Layer 22 of a small transformer language model trained on English Wikipedia (25 layers, counted from 0, width 64).
In attention head 0, each number of a token's query is one row of weights dot the token's vector x plus its bias. The head spreads its attention over the tokens so far by the softmax of query dot key.

Query weights of the head. A number n stands for (n - 500) times 0.00082.
q0 (bias 0.007): 308 519 451 451 372 462 306 524 766 363 560 420 560 331 364 470 473 599 519 370 740 635 499 512 613 363 541 813 440 610 245 737 442 498 645 581 741 375 811 642 327 645 431 588 565 339 561 218 556 464 400 345 467 631 482 421 541 609 452 688 296 881 218 658
q1 (bias 0.003): 344 555 401 441 410 633 831 668 383 551 517 582 392 739 612 492 419 501 677 184 540 504 551 497 303 548 453 500 789 512 814 496 512 560 407 179 591 524 570 439 264 533 533 479 373 596 453 423 257 559 398 758 347 530 441 462 624 716 218 545 406 776 634 637
q2 (bias -0.004): 505 626 115 747 641 416 182 442 582 521 533 451 483 619 780 744 363 549 564 526 415 372 559 575 410 587 462 263 518 406 586 474 352 553 530 437 185 759 487 410 499 431 517 500 417 782 923 602 731 522 337 247 412 644 414 459 347 435 675 426 833 359 438 218
q3 (bias 0.046): 392 431 433 372 355 534 574 198 430 585 619 481 440 241 351 537 305 304 540 469 597 421 502 599 381 695 445 353 886 814 461 499 604 362 582 498 625 340 440 446 309 346 537 656 601 496 438 546 462 443 456 490 312 538 313 628 400 608 515 384 500 356 352 550
q4 (bias -0.032): 315 656 710 431 511 500 258 340 273 565 216 568 412 594 581 514 526 704 428 591 485 660 389 176 350 796 409 514 456 437 529 681 522 416 553 367 619 637 357 486 920 638 386 613 710 549 436 637 463 497 474 503 673 426 551 382 660 566 476 475 700 327 547 434
q5 (bias -0.041): 613 666 496 289 618 446 561 534 154 326 751 540 516 598 520 650 350 408 548 409 502 430 587 475 460 445 402 278 587 516 790 748 340 502 398 351 815 452 501 439 368 599 490 437 428 655 753 720 382 430 359 535 419 667 567 530 520 411 416 549 457 380 651 657
q6 (bias -0.037): 614 318 643 423 544 372 474 543 628 312 316 637 659 512 623 640 636 592 341 770 518 192 506 669 406 436 468 489 422 495 533 576 588 606 647 410 156 514 487 456 415 398 546 610 429 432 532 647 384 410 566 429 345 439 647 581 526 453 744 556 412 199 330 338
q7 (bias -0.024): 398 563 462 444 478 467 444 396 585 703 363 383 400 548 238 410 341 431 593 460 422 485 495 216 503 609 362 748 377 668 618 665 492 720 547 679 587 477 577 450 651 397 576 462 451 391 484 456 416 511 578 449 530 487 652 435 446 564 638 399 435 512 521 650
q8 (bias -0.014): 455 551 690 680 439 405 209 306 599 499 343 485 380 665 459 664 480 624 333 601 646 348 490 420 588 724 540 662 339 523 328 581 427 504 518 636 283 546 387 493 736 451 494 645 524 457 599 606 530 491 407 680 593 608 554 480 294 476 943 517 827 120 353 343
q9 (bias 0.072): 596 195 461 163 466 148 689 586 406 744 284 617 396 474 314 291 570 440 489 431 433 144 690 672 477 338 394 467 773 566 319 324 564 335 528 507 776 469 814 568 284 626 380 350 481 441 405 321 517 616 561 448 528 511 722 695 613 714 641 472 364 478 439 630
q10 (bias -0.022): 513 415 480 346 423 512 663 411 743 647 463 464 631 372 616 502 474 283 684 447 412 645 523 758 770 167 621 416 513 486 408 457 453 573 782 465 406 348 287 416 360 360 651 196 454 407 500 544 679 308 463 641 26 589 345 608 355 449 685 595 369 616 623 333
q11 (bias 0.037): 714 287 459 666 493 408 466 538 726 844 300 520 641 531 483 401 487 375 502 490 426 389 532 591 491 346 510 530 499 453 487 245 433 589 471 527 521 414 630 534 446 569 442 451 395 524 395 526 509 635 524 645 589 465 679 423 536 364 520 554 645 451 624 471
q12 (bias -0.065): 328 626 560 435 603 589 635 456 359 503 611 410 607 526 678 542 414 625 538 522 397 629 609 479 534 516 278 446 653 547 722 733 447 441 506 161 433 639 416 485 450 509 610 411 628 566 497 635 344 318 435 457 360 761 406 667 651 596 577 473 456 586 778 552
q13 (bias -0.022): 381 675 517 652 319 584 385 196 657 604 695 397 570 476 273 593 520 416 450 538 643 369 355 443 386 548 525 489 381 548 211 568 337 536 565 708 564 465 567 388 698 480 608 417 464 380 554 426 814 408 731 509 445 631 330 448 316 340 664 639 540 504 610 620
q14 (bias 0.083): 572 374 389 261 470 392 612 625 617 461 654 637 386 600 439 383 553 466 439 437 424 329 461 803 418 257 608 514 642 430 334 275 621 224 537 492 673 431 477 688 313 507 377 414 667 383 546 405 659 735 552 469 538 409 720 614 737 517 410 620 247 578 216 560
q15 (bias 0.084): 263 680 511 489 467 385 386 493 404 728 507 501 574 486 215 412 150 430 496 594 561 384 500 489 326 498 590 681 334 429 404 374 486 413 627 700 617 608 573 606 582 684 413 389 469 610 295 260 468 690 563 479 807 412 559 253 743 548 507 388 497 480 384 711
q16 (bias -0.045): 374 418 493 823 419 796 597 546 491 649 143 507 563 365 686 489 369 562 749 634 469 509 728 325 466 587 375 455 473 457 616 572 308 726 414 349 344 655 542 221 608 586 715 456 411 551 136 443 329 496 495 263 538 301 191 391 436 383 499 497 336 732 953 646
q17 (bias 0.014): 363 903 468 738 479 515 338 376 402 360 789 441 588 289 495 653 653 205 656 326 594 447 421 337 620 880 672 361 363 512 216 772 572 291 499 599 745 666 548 629 435 500 437 731 629 476 683 354 694 427 457 527 602 423 357 507 398 419 313 743 438 636 528 593
q18 (bias 0.024): 530 481 525 632 207 607 563 604 509 600 715 325 649 331 195 465 539 397 466 553 606 521 565 384 357 534 370 470 584 601 431 620 784 315 517 735 637 379 597 565 620 479 562 531 733 417 304 508 523 626 629 626 951 377 300 331 524 477 418 756 452 473 439 594
q19 (bias 0.000): 528 473 642 685 527 638 270 608 384 426 427 684 667 349 419 581 573 267 466 588 296 623 617 494 683 516 701 577 304 438 277 345 477 704 602 491 335 469 359 552 704 348 533 666 535 522 385 486 510 620 751 348 765 387 516 496 429 415 618 566 488 576 398 469
q20 (bias 0.013): 698 382 590 742 364 341 552 535 457 436 453 771 442 185 423 325 881 202 460 643 443 461 664 594 620 505 542 620 345 496 484 262 574 490 321 671 574 836 762 572 513 425 503 594 493 487 487 528 544 452 622 387 882 200 587 545 532 468 569 647 388 447 409 628
q21 (bias -0.067): 800 369 722 582 604 628 740 607 627 507 218 406 700 353 528 537 568 503 245 692 283 814 292 392 710 386 434 578 337 553 578 544 480 539 865 315 457 294 433 631 570 461 314 275 591 315 270 600 511 511 682 491 454 362 603 579 534 587 592 571 354 631 483 354
q22 (bias 0.020): 785 349 519 354 510 417 706 583 534 498 429 450 463 587 580 225 622 614 402 715 580 399 556 702 535 146 316 659 161 522 446 260 634 533 478 497 540 123 540 552 508 855 378 353 471 327 497 659 721 432 603 420 728 473 742 541 530 515 476 363 204 543 520 493
q23 (bias -0.005): 355 851 636 515 624 382 208 512 418 622 737 237 515 630 499 618 423 696 504 491 588 447 462 323 439 583 487 576 389 462 446 840 480 365 580 465 481 686 399 677 696 561 480 473 521 492 384 343 466 604 272 479 482 604 556 285 534 649 403 618 456 531 473 784
q24 (bias 0.083): 715 342 457 361 508 409 586 622 465 703 434 591 512 373 413 293 390 282 459 402 498 453 531 842 371 378 474 493 547 459 422 140 515 350 426 598 499 545 509 471 270 576 366 337 549 558 521 454 538 668 548 479 815 434 595 471 432 460 462 418 627 294 517 599
q25 (bias -0.038): 582 528 381 412 664 580 620 541 796 560 548 382 530 678 481 426 489 599 570 619 559 675 422 276 491 346 691 507 686 421 345 569 555 667 819 617 358 415 534 561 618 316 499 122 604 418 358 489 737 543 431 441 343 645 533 421 518 374 548 450 520 437 390 486
q26 (bias 0.024): 404 590 484 493 551 589 523 434 433 576 591 521 406 534 140 384 345 508 649 472 654 440 302 493 277 686 472 612 324 678 402 566 489 732 640 753 317 447 502 574 696 184 518 533 446 673 488 480 623 604 735 502 654 401 780 387 546 270 592 435 568 332 69 369
q27 (bias -0.037): 580 341 347 782 364 424 413 531 574 337 501 525 478 515 875 505 445 544 573 557 508 426 479 638 453 571 446 340 499 822 829 626 751 529 288 203 239 514 587 153 793 534 496 674 437 445 744 558 261 272 537 518 456 618 257 522 543 341 445 397 433 303 433 634
q28 (bias -0.017): 399 565 552 910 482 294 305 585 551 614 483 256 338 483 791 425 344 882 161 630 433 404 590 592 641 521 293 471 440 606 793 562 397 582 292 300 411 594 455 347 569 468 716 694 365 519 516 377 390 724 389 396 582 578 408 427 334 621 459 703 504 574 363 311
q29 (bias 0.053): 695 310 574 652 463 567 668 465 482 699 371 427 428 267 414 202 563 347 392 546 465 362 546 715 535 370 476 537 422 518 554 210 623 634 400 350 463 220 437 561 341 576 394 554 501 368 290 542 530 634 433 587 664 370 528 600 497 613 539 556 402 436 565 465
q30 (bias -0.072): 365 578 733 462 469 442 399 544 193 273 382 604 241 532 589 559 521 504 718 453 414 581 576 325 460 721 368 588 511 417 686 722 502 444 363 398 485 625 359 309 601 312 556 513 391 392 416 589 354 411 488 396 467 326 594 610 427 532 649 667 466 229 558 561
q31 (bias 0.011): 313 725 508 676 497 422 290 278 716 548 627 497 594 790 348 488 516 522 659 238 643 526 299 299 169 957 507 441 537 443 446 620 551 492 458 619 440 762 445 598 687 248 514 614 496 616 389 381 354 562 368 698 485 493 529 300 264 490 362 422 873 340 524 345

Each question shows a short text with each token's key, already scaled and adjusted for position as the last token sees it. A number n stands for (n - 500) times 0.0011.

Then comes the last token's vector x. A number n stands for (n - 500) times 0.0097.

0 "time": 540 466 753 672 400 482 330 390 581 581 246 597 380 548 688 627 188 735 600 470 598 124 472 478 656 136 660 623 836 530 335 764
1 " T": 400 533 522 429 515 356 553 603 670 602 558 652 500 440 569 479 418 337 419 602 574 610 484 473 502 446 661 481 695 588 526 703
2 "V": 468 566 607 621 504 493 636 450 507 676 653 598 582 348 568 496 449 324 348 488 660 540 532 378 597 313 414 549 734 639 435 418
3 " new": 356 525 565 468 451 474 601 399 539 737 546 596 509 507 611 441 347 480 426 553 667 449 446 354 522 416 512 465 586 499 496 604
4 "s": 271 380 690 434 483 569 672 419 536 352 618 492 608 503 500 329 354 481 320 678 727 520 446 539 404 396 559 655 844 506 634 492
5 ",": 431 669 609 471 546 653 376 389 379 565 516 518 624 503 592 440 499 460 349 309 559 397 517 432 566 325 212 643 645 496 561 427
x: 533 527 525 505 516 417 504 585 480 917 520 511 534 429 519 321 413 535 507 493 508 350 554 596 460 523 450 497 423 442 579 62 570 502 474 491 536 529 545 465 458 473 510 534 458 466 501 557 529 563 566 505 559 589 485 511 440 501 404 505 450 471 579 550
Which token does the last token look at most? 2 "V"

0 "s": 572 465 719 710 377 432 293 371 555 616 269 626 329 564 721 706 140 722 629 448 593 90 513 483 691 110 680 568 813 572 273 773
1 "tro": 600 529 587 483 431 636 539 525 508 472 611 446 613 584 422 517 628 490 421 307 437 491 534 599 317 358 480 717 700 497 532 473
2 "K": 510 638 416 546 364 220 475 512 479 796 549 683 316 327 692 707 240 241 401 497 744 445 810 292 781 274 687 503 637 829 309 464
3 "id": 424 632 407 370 360 454 619 550 361 622 606 586 514 320 650 405 493 256 356 655 715 641 727 284 590 350 499 707 587 658 510 286
4 " |": 688 557 416 557 534 525 404 518 466 639 607 486 660 553 606 566 407 466 419 398 367 509 603 553 491 381 315 424 554 483 445 363
5 " 16": 522 676 489 629 588 445 486 430 534 538 413 579 561 435 506 457 493 346 427 579 447 586 476 304 463 495 425 529 487 608 405 416
x: 464 442 643 576 368 447 455 416 493 638 471 509 528 564 485 503 175 427 547 412 438 467 493 616 485 491 534 461 466 541 392 514 414 508 499 400 615 521 585 492 499 783 479 545 664 660 467 527 455 743 535 452 515 513 558 445 530 312 385 445 599 480 402 498
Which token does the last token look at most? 0 "s"

0 "|": 654 429 677 723 380 378 258 388 515 662 310 654 325 552 762 739 156 714 639 491 592 140 549 476 716 122 661 487 778 605 216 706
1 " 2": 557 632 602 596 604 473 559 584 597 433 354 479 628 408 448 380 532 339 351 591 399 595 360 408 376 439 555 678 669 501 483 518
2 "95": 473 528 469 537 674 485 571 460 616 494 370 519 604 439 504 463 519 365 408 559 476 692 410 441 419 420 422 455 555 541 455 523
3 " |": 651 468 375 488 550 418 432 518 471 602 610 543 612 467 681 554 366 398 465 451 444 609 622 580 490 468 326 412 572 600 425 374
4 " we": 504 763 511 429 433 654 504 573 343 588 339 579 514 315 483 548 541 387 452 440 457 742 522 371 455 371 550 625 502 553 388 457
5 "w": 645 454 813 154 449 684 625 368 569 289 334 280 561 455 433 330 503 539 424 520 604 501 527 545 437 440 291 814 641 338 689 357
x: 430 685 472 591 453 484 411 428 541 414 440 605 397 544 539 399 496 444 445 587 523 599 525 740 406 532 509 485 443 464 583 210 548 389 445 473 600 592 549 534 600 477 581 670 358 657 445 274 484 563 300 430 580 517 409 457 561 458 473 437 586 604 589 617
Which token does the last token look at most? 0 "|"

0 " House": 600 444 687 732 375 400 283 371 546 644 243 639 301 547 739 729 139 732 659 473 616 106 538 449 716 92 711 535 792 597 259 738
1 " Ha": 466 369 434 435 415 325 630 678 572 641 473 756 297 472 524 608 417 305 444 626 718 627 694 320 543 430 719 599 575 641 343 510
2 "wa": 330 430 238 556 391 327 688 508 465 786 452 628 430 360 613 553 528 351 596 812 798 666 666 294 654 252 422 534 712 779 449 136
3 "i": 508 459 306 517 435 432 705 418 404 721 582 593 498 383 626 453 435 369 396 684 870 698 718 304 570 231 318 625 629 698 523 85
4 "i": 463 385 366 498 371 392 734 377 457 781 717 605 491 403 680 492 395 264 268 661 788 703 801 254 616 236 348 532 684 750 454 34
5 " |": 680 510 331 535 599 560 407 588 528 625 554 496 698 583 557 585 462 471 480 430 361 559 588 595 457 408 303 436 483 482 505 356
x: 504 422 457 421 487 442 502 542 467 941 475 322 488 511 530 491 499 496 530 438 501 479 459 451 561 465 480 528 431 537 425 162 455 513 524 457 560 443 549 507 533 789 504 487 467 491 569 445 557 639 515 460 500 574 544 454 447 494 543 469 536 518 503 513
Which token does the last token look at most? 4 "i"

0 " 2020": 590 451 657 759 407 387 275 364 538 620 264 631 325 566 735 699 145 726 636 493 594 135 501 455 695 126 688 520 752 592 247 754
1 " |": 689 491 336 540 542 483 377 515 478 610 606 534 626 558 611 570 377 468 480 468 409 574 610 536 496 380 286 357 481 556 415 368
2 " 2": 556 687 583 594 626 490 522 504 609 412 367 447 644 464 357 385 612 440 429 600 334 637 358 423 331 473 459 622 499 500 464 568
3 " |": 612 450 293 482 621 539 385 498 494 446 626 474 706 589 485 561 509 439 511 449 314 747 601 630 437 498 235 338 466 550 428 367
4 "\n": 702 492 734 560 466 517 287 411 539 494 317 546 428 535 602 664 196 700 479 422 454 205 509 607 564 196 607 480 828 485 259 724
5 "|": 755 505 410 475 558 555 443 552 482 642 466 495 625 436 658 550 385 460 491 414 372 568 586 635 444 390 304 377 650 499 484 373
x: 633 450 451 396 501 385 483 482 608 856 472 273 446 510 495 589 540 604 436 385 491 469 437 461 481 486 536 431 520 554 403 320 489 533 457 451 593 559 426 505 502 666 423 518 386 503 503 490 497 858 517 471 484 572 543 476 474 556 512 508 523 472 418 479
Which token does the last token look at most? 0 " 2020"

0 "o": 553 455 695 725 373 392 309 364 566 640 258 651 313 527 748 711 122 698 638 477 627 107 522 441 717 118 701 580 812 604 271 765
1 " |": 673 524 334 542 563 496 379 526 471 610 577 514 645 553 591 589 395 452 463 444 393 558 613 541 490 381 312 373 533 539 429 363
2 " \"": 454 654 651 356 678 479 514 614 554 582 286 519 643 285 340 560 503 351 433 484 395 529 495 522 436 485 555 608 785 508 425 541
3 "Y": 505 605 447 462 453 248 649 440 574 694 512 606 437 268 640 534 326 257 213 523 682 701 617 308 558 302 467 698 824 729 509 491
4 "o": 427 361 743 443 470 398 732 404 589 511 519 515 509 485 620 253 357 289 310 508 515 621 615 353 474 527 543 918 799 511 493 446
5 "u": 379 569 398 378 344 400 757 234 436 691 549 637 484 214 754 378 356 188 423 652 720 763 783 206 671 287 202 700 886 802 452 122
x: 553 507 580 582 489 394 519 470 481 452 461 488 478 502 693 409 454 415 387 439 405 388 416 952 371 402 506 528 554 611 403 365 616 415 454 360 486 490 595 457 558 587 372 565 551 612 412 410 493 607 536 475 500 536 589 627 539 466 470 483 491 573 522 497
Which token does the last token look at most, and with what share of its attention? 5 "u", with about 90%

0 "or": 548 486 710 707 365 440 299 388 551 616 250 627 323 545 725 700 135 706 634 454 609 97 519 465 697 103 719 567 819 580 280 773
1 "d": 438 492 547 404 462 606 510 505 513 527 623 435 629 474 521 281 361 500 461 471 693 587 590 399 564 408 350 759 602 541 619 395
2 ",": 478 532 625 519 532 643 406 450 400 584 514 511 619 553 624 458 496 439 405 374 551 422 551 411 605 372 281 626 548 476 545 338
3 " he": 574 541 721 660 404 602 563 469 548 670 378 615 563 462 512 590 433 477 491 325 637 273 479 461 577 67 359 876 833 457 519 398
4 " pro": 467 280 799 527 568 524 669 537 733 578 433 412 565 556 519 518 325 538 357 561 643 388 499 526 414 468 769 760 599 380 541 531
5 "ce": 425 349 705 408 949 777 627 769 918 380 335 123 798 730 195 238 618 637 652 353 278 454 370 801 127 826 639 804 499 111 941 592
x: 379 655 476 479 470 296 351 606 334 472 415 445 533 624 576 441 482 443 477 695 695 672 485 453 468 682 556 312 652 628 494 442 435 463 281 593 527 395 511 500 552 564 568 534 438 590 653 387 459 432 473 578 593 500 578 464 335 419 441 641 537 436 561 424
Which token does the last token look at most? 5 "ce"

0 " such": 549 467 765 703 389 456 267 388 554 576 291 614 357 576 693 652 162 747 603 436 604 80 467 477 680 134 687 594 829 551 305 786
1 " as": 477 638 780 376 507 769 365 595 594 513 418 460 674 545 516 364 404 550 343 371 370 294 457 648 388 425 319 682 791 421 594 591
2 " New": 311 366 406 346 552 354 408 414 444 822 417 779 326 382 738 486 342 338 495 687 803 611 732 233 715 357 318 322 475 729 376 391
3 "s": 187 575 513 472 510 452 575 470 451 647 493 642 468 338 535 447 471 375 366 685 788 564 557 357 587 217 460 496 641 722 519 461
4 "n": 481 505 346 525 376 459 571 403 411 718 565 603 372 338 624 513 308 499 637 590 780 716 651 356 620 301 326 385 396 719 380 444
5 "ight": 427 378 594 479 473 579 619 489 626 650 607 498 562 532 484 358 516 576 541 578 740 540 541 384 536 235 439 558 516 561 593 426
x: 499 517 452 442 401 449 389 654 475 775 440 570 388 543 352 380 466 453 423 482 482 562 378 835 575 698 497 491 540 490 611 411 614 404 501 542 570 451 519 393 496 592 476 493 496 555 552 417 354 552 444 539 405 537 494 472 585 520 612 509 565 407 325 513
Which two tokens does the last token look at most, in order? 0 " such", 2 " New"

0 "th": 551 462 736 713 409 407 282 362 582 597 246 623 339 556 715 689 148 733 616 459 596 91 482 491 676 122 690 580 831 567 291 799
1 "s": 239 409 570 538 432 432 520 415 497 487 667 567 508 523 582 473 419 392 420 578 712 482 571 479 533 330 573 544 858 678 496 434
2 " |": 687 547 337 516 549 535 385 532 454 610 590 502 643 555 616 570 393 463 451 408 392 577 629 551 491 403 287 385 511 525 442 350
3 " \"": 501 642 661 369 670 475 503 604 550 598 307 517 626 302 353 572 493 365 415 449 386 513 502 532 444 463 526 582 773 502 408 525
4 "K": 449 699 531 406 424 270 548 502 510 698 507 675 390 277 671 605 306 172 188 476 655 531 730 292 652 337 625 636 765 756 416 490
5 "now": 253 501 615 205 465 678 588 415 445 615 469 531 636 492 589 323 484 313 381 493 665 589 634 362 640 406 384 639 664 531 575 322
x: 471 454 390 558 465 530 487 702 624 476 415 466 462 626 530 380 494 457 412 459 604 459 323 893 412 529 523 453 551 441 679 285 641 503 382 491 430 560 404 436 531 409 504 489 510 577 466 397 463 585 462 560 612 574 524 472 602 629 453 414 503 484 418 543
Which token does the last token look at most? 4 "K"

0 " 2": 614 444 654 753 387 344 262 344 538 628 276 649 297 544 743 739 131 715 640 512 594 137 523 466 709 108 687 505 776 628 217 749
1 "86": 393 648 408 563 635 501 538 318 491 581 421 526 606 400 515 506 590 365 447 520 549 648 534 311 511 314 304 490 523 637 478 409
2 " |": 610 498 303 513 617 531 390 545 521 628 565 512 669 562 568 605 449 432 495 416 368 609 621 596 465 446 272 355 482 542 456 354
3 " C": 456 494 454 409 533 423 497 505 704 557 622 595 523 485 471 527 406 317 494 494 422 742 483 549 468 605 550 265 730 562 455 627
4 "J": 420 636 490 493 574 341 485 476 528 685 497 594 518 279 593 555 471 216 379 572 549 766 709 306 585 403 450 397 649 756 437 375
5 " |": 646 525 294 499 591 562 359 555 472 643 580 491 690 567 529 602 453 408 446 447 316 656 628 564 459 492 295 295 401 523 425 311
x: 546 457 468 401 485 531 447 580 505 878 500 307 512 540 446 482 485 521 489 433 489 504 462 437 541 443 525 530 429 510 436 168 458 554 554 481 498 461 473 507 489 862 461 429 478 517 612 477 511 606 466 456 558 609 512 474 450 502 534 502 552 494 487 483
Which token does the last token look at most? 4 "J"

0 "\"": 558 465 705 718 409 447 300 367 533 581 281 627 354 553 702 686 173 697 637 435 586 131 510 466 699 109 663 576 808 583 273 746
1 " |": 725 497 351 526 532 486 381 546 466 635 591 539 617 541 642 603 361 441 460 447 401 566 620 546 507 417 308 352 494 527 417 364
2 " Ga": 452 571 448 433 331 413 442 561 421 728 557 728 355 471 637 528 380 378 536 400 589 533 765 382 599 434 613 561 642 690 248 512
3 "z": 437 529 419 385 376 357 565 563 420 658 644 567 494 335 614 400 334 259 360 520 689 788 816 365 589 427 436 640 594 742 413 286
4 "y": 427 536 517 355 355 413 583 442 453 723 660 578 538 410 615 436 399 223 263 522 602 696 775 219 622 454 494 633 574 617 480 264
5 " |": 703 519 300 530 574 532 403 556 499 599 628 494 702 589 545 580 450 437 458 484 341 648 609 552 438 467 289 368 440 499 447 327
x: 489 443 428 439 512 507 467 536 474 860 514 290 474 525 502 505 507 461 544 439 508 457 431 496 574 402 561 549 414 470 396 161 462 511 544 468 549 450 536 540 536 840 470 482 492 490 586 506 521 654 489 442 475 591 507 471 455 459 534 488 566 536 511 498
Which token does the last token look at most, and with what share of its attention? 2 " Ga", with about 40%